Layer 7 of a small transformer language model trained on English Wikipedia (12 layers, counted from 0, width 96).
A neuron adds its activation times its output weights to the MLP's output. To switch it off is to set its activation to zero at one token and run the rest of the model.

Output weights of the MLP neurons that the questions are about. A number n stands for (n - 500) times 0.0017.
n15: 415,568,467,441,563,364,637,489,487,612,622,607,591,534,511,432,471,502,277,512,502,523,653,391,529,598,614,417,572,552,276,481,494,287,469,572,467,600,614,532,503,479,464,194,646,347,631,501,485,583,499,625,501,699,578,469,434,470,508,471,510,475,455,390,554,300,462,486,424,563,636,474,352,559,518,494,326,542,413,556,531,467,398,555,537,429,482,632,583,540,538,592,438,472,442,506
n27: 396,402,561,571,516,588,493,594,609,853,496,366,508,624,595,379,485,479,558,469,524,665,655,683,422,546,374,541,583,550,480,445,555,640,438,568,372,594,449,485,478,532,462,398,649,465,535,452,498,486,477,512,538,516,435,345,553,457,525,388,431,484,489,432,492,434,472,506,436,647,556,567,462,356,414,462,485,594,476,383,395,453,545,576,341,470,466,398,623,590,508,390,452,333,567,530
n44: 545,390,576,428,598,529,522,469,509,298,575,514,483,407,346,445,483,626,547,556,523,398,559,565,391,353,545,474,530,559,425,443,548,516,594,336,572,581,488,551,513,562,560,458,519,560,498,410,432,444,388,407,422,540,507,722,484,576,544,500,459,487,433,441,477,619,550,547,508,471,431,527,637,459,510,552,647,711,443,278,416,694,537,515,555,600,325,455,518,417,481,505,460,423,361,618
n58: 431,638,442,627,491,512,590,290,460,260,562,413,512,506,475,427,520,290,646,842,422,601,555,506,501,217,366,482,724,497,448,505,278,319,472,432,736,658,268,646,353,285,321,577,648,635,357,421,454,376,466,374,546,541,509,590,466,580,799,485,457,444,578,429,429,677,607,559,549,585,428,656,415,488,467,502,471,605,516,435,644,472,210,544,629,544,641,594,527,642,591,586,395,580,566,221
n72: 509,588,348,447,554,505,523,429,624,516,439,463,407,436,461,615,285,507,359,472,471,544,603,270,398,436,456,375,612,409,476,654,426,629,498,435,524,345,508,510,718,494,424,482,341,486,494,543,554,353,626,411,445,686,444,548,504,457,525,433,506,491,560,517,551,640,641,539,625,546,676,605,424,476,591,465,408,510,471,684,635,463,361,581,383,424,523,509,606,534,316,551,518,403,629,561
n79: 629,507,534,451,425,694,458,384,590,210,437,519,403,539,412,586,611,442,647,557,424,730,536,511,399,378,306,446,456,637,397,574,522,546,454,287,497,409,335,642,360,480,471,510,676,439,340,559,440,444,630,523,470,400,573,605,423,357,625,763,341,420,519,544,401,445,343,570,416,600,511,471,448,640,471,465,662,559,562,453,518,561,497,425,419,622,623,601,462,651,613,467,472,614,504,657
n107: 483,565,554,530,562,525,612,515,575,874,576,530,419,537,465,500,352,478,410,334,421,518,588,694,447,470,487,496,318,439,366,363,369,533,569,691,565,556,501,542,542,462,459,496,503,386,525,213,486,390,437,550,582,528,474,574,437,451,658,542,661,354,372,538,656,527,384,570,641,525,424,554,457,372,373,528,570,542,626,429,571,444,614,599,521,586,522,438,553,480,584,516,359,493,442,430
n110: 435,452,463,559,551,593,521,617,471,417,616,533,443,460,593,691,473,626,440,524,421,576,397,398,485,428,490,457,553,525,450,460,599,518,688,433,438,513,197,575,491,431,352,631,454,624,448,541,670,498,505,318,360,638,522,414,616,504,610,461,428,324,320,430,296,471,617,523,566,462,458,210,571,645,405,352,625,346,618,583,683,424,643,471,606,467,398,713,601,451,534,383,458,604,615,484
n111: 522,336,441,422,535,477,420,535,483,688,357,553,577,480,322,648,741,502,460,604,515,616,406,425,519,359,401,346,526,624,514,582,462,476,361,710,455,513,511,543,462,631,475,531,338,471,608,638,583,519,432,420,524,494,594,348,561,339,537,531,385,503,391,533,641,535,512,368,467,535,484,477,354,707,477,465,391,587,509,546,432,353,548,659,623,328,499,572,589,387,518,543,552,608,549,418
n113: 402,523,470,301,469,588,393,267,592,714,567,538,525,399,342,344,633,748,398,483,471,429,438,608,605,540,459,457,551,607,435,424,583,587,375,384,281,561,489,440,424,382,414,391,724,638,365,620,290,541,496,463,473,436,475,528,563,429,502,573,366,570,520,594,590,611,495,567,648,413,533,476,635,507,435,571,489,482,608,600,432,359,657,574,352,474,626,594,511,424,703,289,578,535,477,486
n122: 313,399,387,566,490,458,371,333,553,354,692,302,383,326,418,511,554,385,480,476,537,661,568,433,566,758,504,648,577,410,389,639,464,542,454,674,536,581,537,533,462,375,545,629,347,451,324,346,602,753,669,363,417,492,456,422,377,400,582,464,504,510,624,644,694,567,475,507,513,706,399,442,551,386,806,516,373,588,457,509,547,705,361,567,448,558,439,415,643,325,479,431,428,489,722,462
n135: 610,288,347,560,752,451,639,496,407,637,530,633,739,220,350,511,630,782,617,189,454,528,437,500,587,862,467,519,346,563,514,404,685,513,584,138,368,605,434,331,523,495,488,518,340,405,717,223,547,476,435,488,357,347,463,601,510,418,551,465,750,642,440,402,399,500,504,679,689,322,451,325,649,572,607,556,471,609,619,461,559,471,350,523,403,446,585,351,345,472,612,768,457,239,559,362
n160: 422,501,488,461,333,274,553,529,481,765,594,560,566,420,476,465,495,312,466,412,359,565,530,368,494,631,446,483,494,405,476,417,646,524,519,690,415,542,409,600,528,583,418,677,399,392,567,595,457,641,321,439,544,570,521,578,586,601,558,496,520,464,494,533,434,500,495,536,474,489,547,355,474,411,528,580,591,473,747,571,537,536,658,587,379,425,490,443,492,504,479,480,408,394,359,623
n171: 527,391,556,559,436,429,384,554,515,968,460,433,574,629,560,528,457,508,401,474,420,535,467,459,663,397,495,597,387,442,493,384,300,484,561,876,537,427,611,448,599,445,578,531,506,359,453,516,531,523,461,420,467,539,353,445,444,460,461,531,597,427,542,526,559,624,428,503,506,541,418,496,384,477,497,504,482,495,440,452,560,480,511,577,513,481,438,558,444,586,598,550,516,468,585,496
n193: 367,600,473,303,456,472,375,525,415,307,535,382,428,454,635,676,636,612,399,449,377,516,535,621,500,602,514,469,538,423,516,367,487,604,425,644,541,603,414,482,395,609,487,407,628,528,690,613,528,439,505,507,447,546,544,594,337,457,755,538,570,412,432,628,549,490,453,473,441,564,498,397,544,380,537,468,364,450,516,657,369,422,493,392,318,620,553,458,515,587,612,477,503,491,695,468
n212: 416,387,534,577,570,478,397,491,279,421,606,568,553,506,616,502,486,502,534,493,510,587,532,627,498,481,440,376,487,468,536,435,488,584,527,550,584,580,697,576,552,424,450,564,380,455,267,551,414,445,457,655,496,531,604,531,393,365,525,407,535,506,548,420,484,549,497,621,482,534,576,535,461,461,462,471,444,393,639,593,509,481,573,388,434,464,407,463,460,380,551,596,517,596,519,453

Each question names a token from some text and the token that comes next. It shows the activations a of the neurons there, in the order above. A number n stands for (n - 500) times 0.0063.

Then comes g, the gradient of the next token's log-probability with respect to the MLP's output, scaled to length 1. A neuron's effect is roughly proportional to its activation times (output weights . g). A number n stands for (n - 500) times 0.00088.

"or", then "oc"
a: 473,500,475,473,500,622,498,500,709,500,489,500,473,500,495,480
g: 493,497,298,520,474,354,483,541,298,506,465,504,619,330,521,381,402,558,428,635,658,492,423,398,438,540,626,592,514,455,273,580,418,451,447,487,559,574,540,380,585,425,590,758,474,438,694,354,524,413,491,545,753,442,479,568,367,307,461,509,523,540,552,482,752,506,723,356,571,531,508,656,619,347,536,613,474,433,398,308,431,468,569,655,355,554,738,572,422,632,242,500,299,378,690,739
Which neuron, switched off, raises the next token's probability most? n79

"19", then "41"
a: 500,655,539,486,484,486,487,490,521,476,500,486,475,478,644,632
g: 551,549,415,435,476,439,590,520,684,452,578,291,632,416,300,259,447,581,382,584,538,448,470,468,433,429,645,452,395,464,361,671,543,266,531,480,599,533,359,589,387,604,630,577,372,407,372,497,614,603,478,425,682,98,484,575,376,647,602,446,605,565,437,558,567,631,552,475,420,668,619,633,544,626,283,660,418,479,477,402,396,313,351,757,540,466,510,547,746,540,471,517,497,402,544,652
Which neuron, switched off, raises the next token's probability most? n212

"ef", then "ings"
a: 765,500,475,495,500,531,500,493,552,506,473,496,476,473,500,474
g: 576,619,470,473,546,507,327,634,415,526,488,608,456,452,585,614,390,798,454,502,448,460,682,531,583,411,370,711,282,480,345,488,499,481,580,593,457,660,623,325,565,304,280,421,415,635,621,643,675,588,234,551,600,628,382,491,555,290,615,536,298,348,668,562,453,413,512,408,437,319,417,569,293,562,717,354,376,500,524,568,495,636,647,652,493,457,479,518,599,355,593,436,390,526,512,441
Which neuron, switched off, lowers the next token's probability most? n15

"27", then ")"
a: 487,652,476,473,500,601,500,478,486,500,500,488,594,497,477,474
g: 620,462,640,405,556,372,356,438,626,548,398,213,458,715,617,425,461,171,386,506,351,574,701,312,654,484,456,360,496,384,546,477,655,536,614,454,492,520,485,762,447,460,365,404,482,511,499,389,348,440,600,463,642,455,666,463,430,597,421,570,297,635,620,478,485,376,519,539,712,614,497,441,570,608,584,544,458,480,516,385,441,611,504,384,329,595,546,547,675,335,769,407,665,430,652,413
Which two neurons, each switched off alone, lower its probability most, in order? n27, n79

"ur", then "ma"
a: 483,482,480,475,500,599,495,487,571,497,494,483,473,499,494,493
g: 561,777,543,644,344,742,368,624,576,437,643,449,329,638,454,563,346,397,589,406,402,523,542,526,465,454,341,370,429,495,519,343,615,414,313,537,464,353,610,399,366,634,532,414,608,632,358,629,472,428,381,645,551,429,451,428,660,199,361,650,427,407,435,413,563,561,428,339,632,512,599,372,667,526,567,452,800,541,371,411,556,610,652,402,534,589,640,495,435,518,418,357,531,611,680,580
Which neuron, switched off, lowers the next token's probability most? n79

"-", then " K"
a: 473,474,475,480,751,473,636,473,514,518,500,485,473,885,494,505
g: 333,587,650,340,425,567,572,414,680,473,602,601,441,437,449,377,388,345,622,525,390,489,689,254,414,469,574,494,692,532,418,662,533,384,449,440,641,460,472,451,512,239,409,455,697,468,548,576,757,585,439,435,451,570,561,238,490,521,403,374,402,413,706,423,778,500,636,612,335,293,396,561,641,579,498,512,460,465,597,470,611,558,467,572,533,605,341,384,341,571,415,633,586,345,672,628
Which neuron, switched off, lowers the next token's probability most? n72

"ac", then "on"
a: 511,499,740,474,492,483,497,492,484,477,500,500,499,500,495,739
g: 651,630,401,482,468,536,501,526,439,550,416,602,407,534,592,555,520,796,202,357,335,365,478,315,583,602,342,341,513,356,526,598,637,389,463,433,480,349,453,498,574,347,562,569,503,707,671,406,626,542,427,498,538,475,454,443,605,524,420,372,630,536,498,423,492,556,384,536,462,437,768,675,474,303,638,335,385,334,490,548,470,647,467,487,434,835,352,382,646,606,390,623,509,459,589,715
Which neuron, switched off, raises the next token's probability most? n212

"ri", then "pp"
a: 485,499,473,481,485,500,482,475,511,480,521,499,480,493,475,481
g: 599,608,647,669,674,557,614,494,487,414,451,482,576,487,434,479,278,498,328,515,803,595,396,630,345,561,501,794,659,488,571,509,742,536,567,402,523,407,386,424,718,468,474,554,432,601,435,556,544,461,603,267,579,265,685,491,721,533,500,464,589,295,618,356,428,466,252,432,294,318,543,422,398,485,450,526,483,487,358,249,446,402,527,504,493,485,394,654,517,515,577,436,571,521,567,460
Which neuron, switched off, lowers the next token's probability most? n193

"J", then "ob"
a: 500,488,498,496,473,496,534,496,500,499,500,482,500,492,489,473
g: 449,417,421,590,374,514,660,454,626,492,505,422,441,513,343,554,626,452,626,608,723,487,476,453,441,504,552,563,518,569,231,680,591,383,538,418,492,635,604,314,448,482,526,775,464,499,430,605,415,667,553,473,538,309,580,363,451,815,273,500,383,732,638,329,627,346,673,582,269,314,394,432,469,511,314,469,526,502,433,432,507,422,597,472,415,646,563,501,402,688,612,369,484,566,345,610
Which neuron, switched off, raises the next token's probability most? n107

"F", then "rench"
a: 500,497,473,500,476,482,501,475,499,474,500,485,495,510,603,480
g: 578,375,575,623,382,303,519,355,152,546,558,415,638,635,260,463,490,574,467,546,541,562,461,546,646,572,488,369,456,398,542,350,375,337,458,413,630,536,363,515,425,581,407,649,451,512,446,443,433,677,556,698,574,492,526,640,580,566,519,432,585,303,520,356,281,626,547,469,267,536,514,541,488,603,629,463,564,547,351,494,478,600,578,545,459,640,766,653,515,561,680,616,336,693,287,289
Which neuron, switched off, lowers the next token's probability most? n72

"il", then "up"
a: 475,497,474,537,500,479,499,490,570,500,566,500,499,498,499,484
g: 446,593,397,437,452,416,415,453,522,506,610,586,304,345,432,626,567,367,588,356,361,573,418,495,431,508,589,666,509,623,291,576,569,531,460,666,532,731,762,582,414,496,637,486,502,598,505,659,481,391,419,464,438,483,390,437,531,635,515,425,556,317,637,538,131,244,536,474,662,628,532,521,564,520,361,405,418,632,458,531,623,521,267,569,576,577,483,406,717,463,485,253,628,384,748,437
Which neuron, switched off, lowers the next token's probability most? n122

".", then " They"
a: 494,503,474,487,670,476,675,483,482,512,500,489,547,816,479,546
g: 384,311,623,492,635,715,710,466,447,483,430,492,387,464,531,464,395,451,689,523,602,440,546,246,518,486,402,706,370,556,743,549,554,271,573,512,510,632,605,478,513,564,451,353,357,554,527,401,259,469,421,380,619,615,444,494,437,587,420,469,332,565,564,490,379,694,408,419,673,614,728,391,516,366,312,459,383,532,616,323,515,529,388,395,450,401,696,635,579,726,606,372,562,697,484,475
Which neuron, switched off, raises the next token's probability most? n171

"–", then "17"
a: 474,473,476,849,497,657,500,473,492,500,479,478,484,491,490,598
g: 460,471,524,334,515,623,372,427,484,503,523,477,214,503,506,581,519,369,484,593,518,583,532,549,553,470,547,671,850,486,480,358,550,246,496,297,503,452,522,409,652,575,504,523,505,377,598,612,613,380,415,514,400,530,434,685,589,537,553,293,254,522,475,535,436,515,506,527,377,726,459,358,383,709,549,507,606,686,647,405,534,356,575,632,651,521,571,759,436,588,493,325,399,491,172,470
Which neuron, switched off, lowers the next token's probability most? n58

"66", then "3"
a: 499,627,482,830,481,605,497,763,624,493,500,495,476,498,494,500
g: 355,605,420,583,507,515,340,589,470,528,599,443,589,641,730,460,681,679,703,433,514,489,336,576,592,360,707,480,567,529,423,712,641,469,422,557,439,576,433,661,419,461,352,601,507,262,389,545,465,315,619,524,617,311,622,383,455,625,530,336,412,269,481,486,626,494,629,428,443,496,562,573,371,518,316,320,355,395,629,609,328,467,651,201,458,576,384,430,461,451,598,647,457,599,578,614
Which neuron, switched off, lowers the next token's probability most? n110

"-", then "gen"
a: 546,490,475,484,486,481,498,500,474,473,583,489,479,474,475,532
g: 494,673,554,532,686,470,357,325,385,508,554,378,508,475,416,541,511,446,500,653,338,372,427,581,559,236,441,457,481,506,644,378,469,367,541,507,411,486,391,485,314,471,398,448,672,396,527,539,523,525,609,787,541,733,713,532,554,520,554,834,410,338,389,449,412,603,596,506,634,320,400,487,430,404,643,707,537,540,387,735,403,520,718,578,560,421,631,539,544,280,435,387,460,610,404,358
Which neuron, switched off, raises the next token's probability most? n122

"son", then " Ang"
a: 500,492,812,500,500,481,500,499,500,500,499,485,500,500,500,474
g: 620,511,483,550,770,575,549,428,261,542,521,543,214,718,291,508,542,461,499,443,608,528,438,537,553,307,499,394,508,636,375,521,495,563,469,615,363,434,620,550,748,605,408,653,553,536,492,243,226,464,501,484,770,512,659,568,464,560,619,568,618,410,528,422,605,617,488,624,439,409,472,387,571,483,523,473,498,352,407,667,310,253,601,472,374,535,476,708,607,460,487,480,346,489,319,414
Which neuron, switched off, lowers the next token's probability most? n44

"z", then "hi"
a: 496,499,787,498,500,532,500,500,499,500,489,498,490,500,500,640
g: 340,437,584,556,403,550,723,571,557,422,587,667,187,352,474,704,292,506,814,412,362,516,533,375,458,493,544,503,616,646,425,478,492,642,351,599,585,533,644,317,374,355,850,510,454,506,397,656,562,523,461,485,634,442,580,488,471,401,390,518,236,782,627,566,613,429,493,490,530,546,587,468,505,417,574,410,390,449,548,556,543,394,436,382,400,573,446,430,599,384,389,446,363,567,475,651
Which neuron, switched off, lowers the next token's probability most? n212

"19", then "00"
a: 500,658,511,480,490,484,496,493,537,482,500,498,477,474,685,555
g: 379,485,474,524,241,492,540,271,475,528,486,526,559,718,467,459,202,405,442,560,245,345,436,597,469,529,475,270,683,648,559,452,370,478,359,534,529,516,416,697,347,507,696,574,631,539,459,398,645,432,456,487,570,650,539,500,468,455,513,455,562,240,358,356,578,665,568,411,532,477,710,400,467,608,760,482,548,546,354,347,671,555,498,706,573,452,438,508,764,462,598,487,625,548,478,506
Which neuron, switched off, raises the next token's probability most? n193

"88", then "2"
a: 481,555,473,850,504,740,490,775,853,499,500,496,473,499,482,500
g: 574,421,576,808,571,533,402,591,362,552,668,359,328,428,373,442,610,581,703,418,413,542,544,578,467,359,443,332,545,499,401,412,542,582,470,546,388,430,497,691,393,423,508,548,401,345,517,742,489,478,545,528,605,461,623,483,321,326,437,345,454,601,480,663,731,553,646,486,404,472,473,751,349,463,531,360,532,435,735,793,357,426,668,334,505,457,510,497,446,420,627,505,234,607,468,527
Which neuron, switched off, lowers the next token's probability most? n111

"ock", then "ing"
a: 493,479,486,500,500,497,500,485,495,474,576,494,473,486,493,474
g: 660,735,569,408,485,330,485,485,376,419,469,642,413,606,512,700,515,795,248,489,499,340,493,623,352,525,435,309,463,414,409,406,706,514,539,507,519,480,504,519,537,522,433,261,525,485,785,668,453,541,578,605,400,518,748,339,642,414,506,504,393,456,724,535,480,509,455,635,627,456,685,460,463,488,514,536,492,470,442,556,378,666,436,549,546,363,505,304,707,275,385,502,391,301,506,449
Which neuron, switched off, raises the next token's probability most? n122

" in", then " Res"
a: 475,558,487,495,474,482,482,475,478,621,500,500,585,787,502,479
g: 355,550,398,678,273,525,567,601,558,607,288,473,451,514,706,463,344,450,415,360,672,415,429,462,584,627,417,201,479,381,560,329,299,457,522,568,583,624,603,746,588,464,446,545,505,145,514,480,582,455,479,408,609,518,645,457,712,449,311,605,693,428,511,480,452,465,483,600,466,545,351,495,445,593,259,515,475,422,441,760,522,466,589,481,576,485,508,667,466,626,449,684,544,666,500,446
Which neuron, switched off, lowers the next token's probability most? n171

" B", then "ū"
a: 500,497,666,500,499,495,479,500,500,499,500,498,500,500,499,493
g: 514,705,427,321,577,610,587,539,521,495,502,505,361,390,271,652,601,513,338,441,569,619,638,375,380,513,680,536,579,616,319,383,535,803,419,575,515,400,499,337,485,476,504,449,578,590,573,493,555,377,628,503,678,639,619,486,445,591,497,626,688,229,616,391,526,507,594,473,487,400,449,732,584,582,342,422,463,681,468,493,345,501,391,501,414,233,424,362,646,358,524,255,653,421,512,378
Which neuron, switched off, lowers the next token's probability most? n44

"|", then " Mar"
a: 483,536,482,474,622,493,906,473,481,612,496,499,473,977,507,479
g: 361,415,530,631,462,490,484,400,637,468,750,428,363,543,347,482,492,376,453,443,669,497,433,413,452,429,500,488,587,405,350,597,436,371,570,548,628,418,551,430,524,467,717,514,446,521,249,533,422,456,198,610,525,439,470,698,798,387,196,523,646,641,470,593,457,559,588,613,706,671,344,440,543,462,433,521,448,471,571,569,653,328,461,375,408,694,460,500,391,547,407,650,550,584,793,434
Which neuron, switched off, lowers the next token's probability most? n171

")", then " English"
a: 500,477,478,481,500,478,500,500,490,494,500,753,491,587,493,629
g: 663,409,541,372,415,437,565,446,503,542,489,507,398,513,199,589,446,467,485,481,448,472,216,610,712,622,393,553,598,394,449,541,356,795,454,581,435,596,520,470,745,431,551,835,522,366,390,387,443,594,643,577,601,552,574,457,305,472,560,508,748,346,438,392,504,543,494,668,481,456,470,374,583,583,458,545,484,538,578,820,540,483,602,586,302,300,372,564,533,457,374,494,444,409,335,510
Which neuron, switched off, lowers the next token's probability most? n135

"-", then " Richard"
a: 473,474,479,494,777,476,698,474,489,525,500,483,474,901,536,500
g: 464,398,785,481,447,559,548,610,589,574,243,468,491,553,402,586,614,435,503,463,617,464,728,517,460,697,501,465,633,498,537,396,330,354,433,507,371,424,366,653,520,479,318,335,303,420,363,793,450,279,326,390,609,454,677,518,775,492,525,422,562,589,571,561,469,650,511,557,495,366,514,419,385,595,684,545,456,371,628,464,622,343,413,438,556,509,421,398,328,691,494,672,416,493,661,539
Which neuron, switched off, raises the next token's probability most? n107

"atin", then "\n"
a: 499,477,490,491,490,475,500,474,481,486,492,589,480,500,475,473
g: 631,321,375,433,488,658,599,566,417,624,558,475,691,506,532,512,518,457,580,445,542,386,398,574,394,491,561,611,280,369,704,601,424,597,373,533,609,654,485,391,395,448,472,414,506,350,578,446,565,300,326,591,322,763,206,495,574,582,624,490,667,321,551,569,692,538,408,357,550,389,318,515,547,301,442,325,408,594,393,614,452,596,475,630,778,605,532,526,386,686,367,452,579,504,540,579
Which neuron, switched off, lowers the next token's probability most? n135

" N", then "O"
a: 500,500,483,500,486,479,500,497,482,499,498,500,473,482,473,541
g: 445,613,626,522,392,706,555,516,621,567,203,399,421,306,514,586,581,404,497,594,581,515,554,466,574,312,549,560,448,721,435,656,431,461,400,412,534,508,643,474,530,412,594,512,447,503,396,206,326,344,655,274,453,715,598,463,499,594,799,550,258,481,397,576,677,371,412,542,664,533,319,598,572,478,392,508,622,487,417,440,268,722,517,537,659,450,528,454,613,553,535,506,452,408,460,420
Which neuron, switched off, raises the next token's probability most? n212

";", then " "
a: 500,485,476,489,853,500,543,476,477,544,499,497,500,586,473,483
g: 540,689,601,509,745,637,490,488,394,410,369,589,692,588,732,340,397,742,362,568,229,539,581,559,519,586,499,547,634,498,477,233,422,627,303,546,375,541,493,544,659,471,412,415,660,424,520,627,570,441,626,597,579,420,400,493,354,304,714,522,566,627,449,589,464,656,466,368,335,479,542,496,492,512,550,354,543,504,330,422,436,538,376,492,469,373,572,420,385,439,822,418,339,389,445,502
Which neuron, switched off, raises the next token's probability most? n72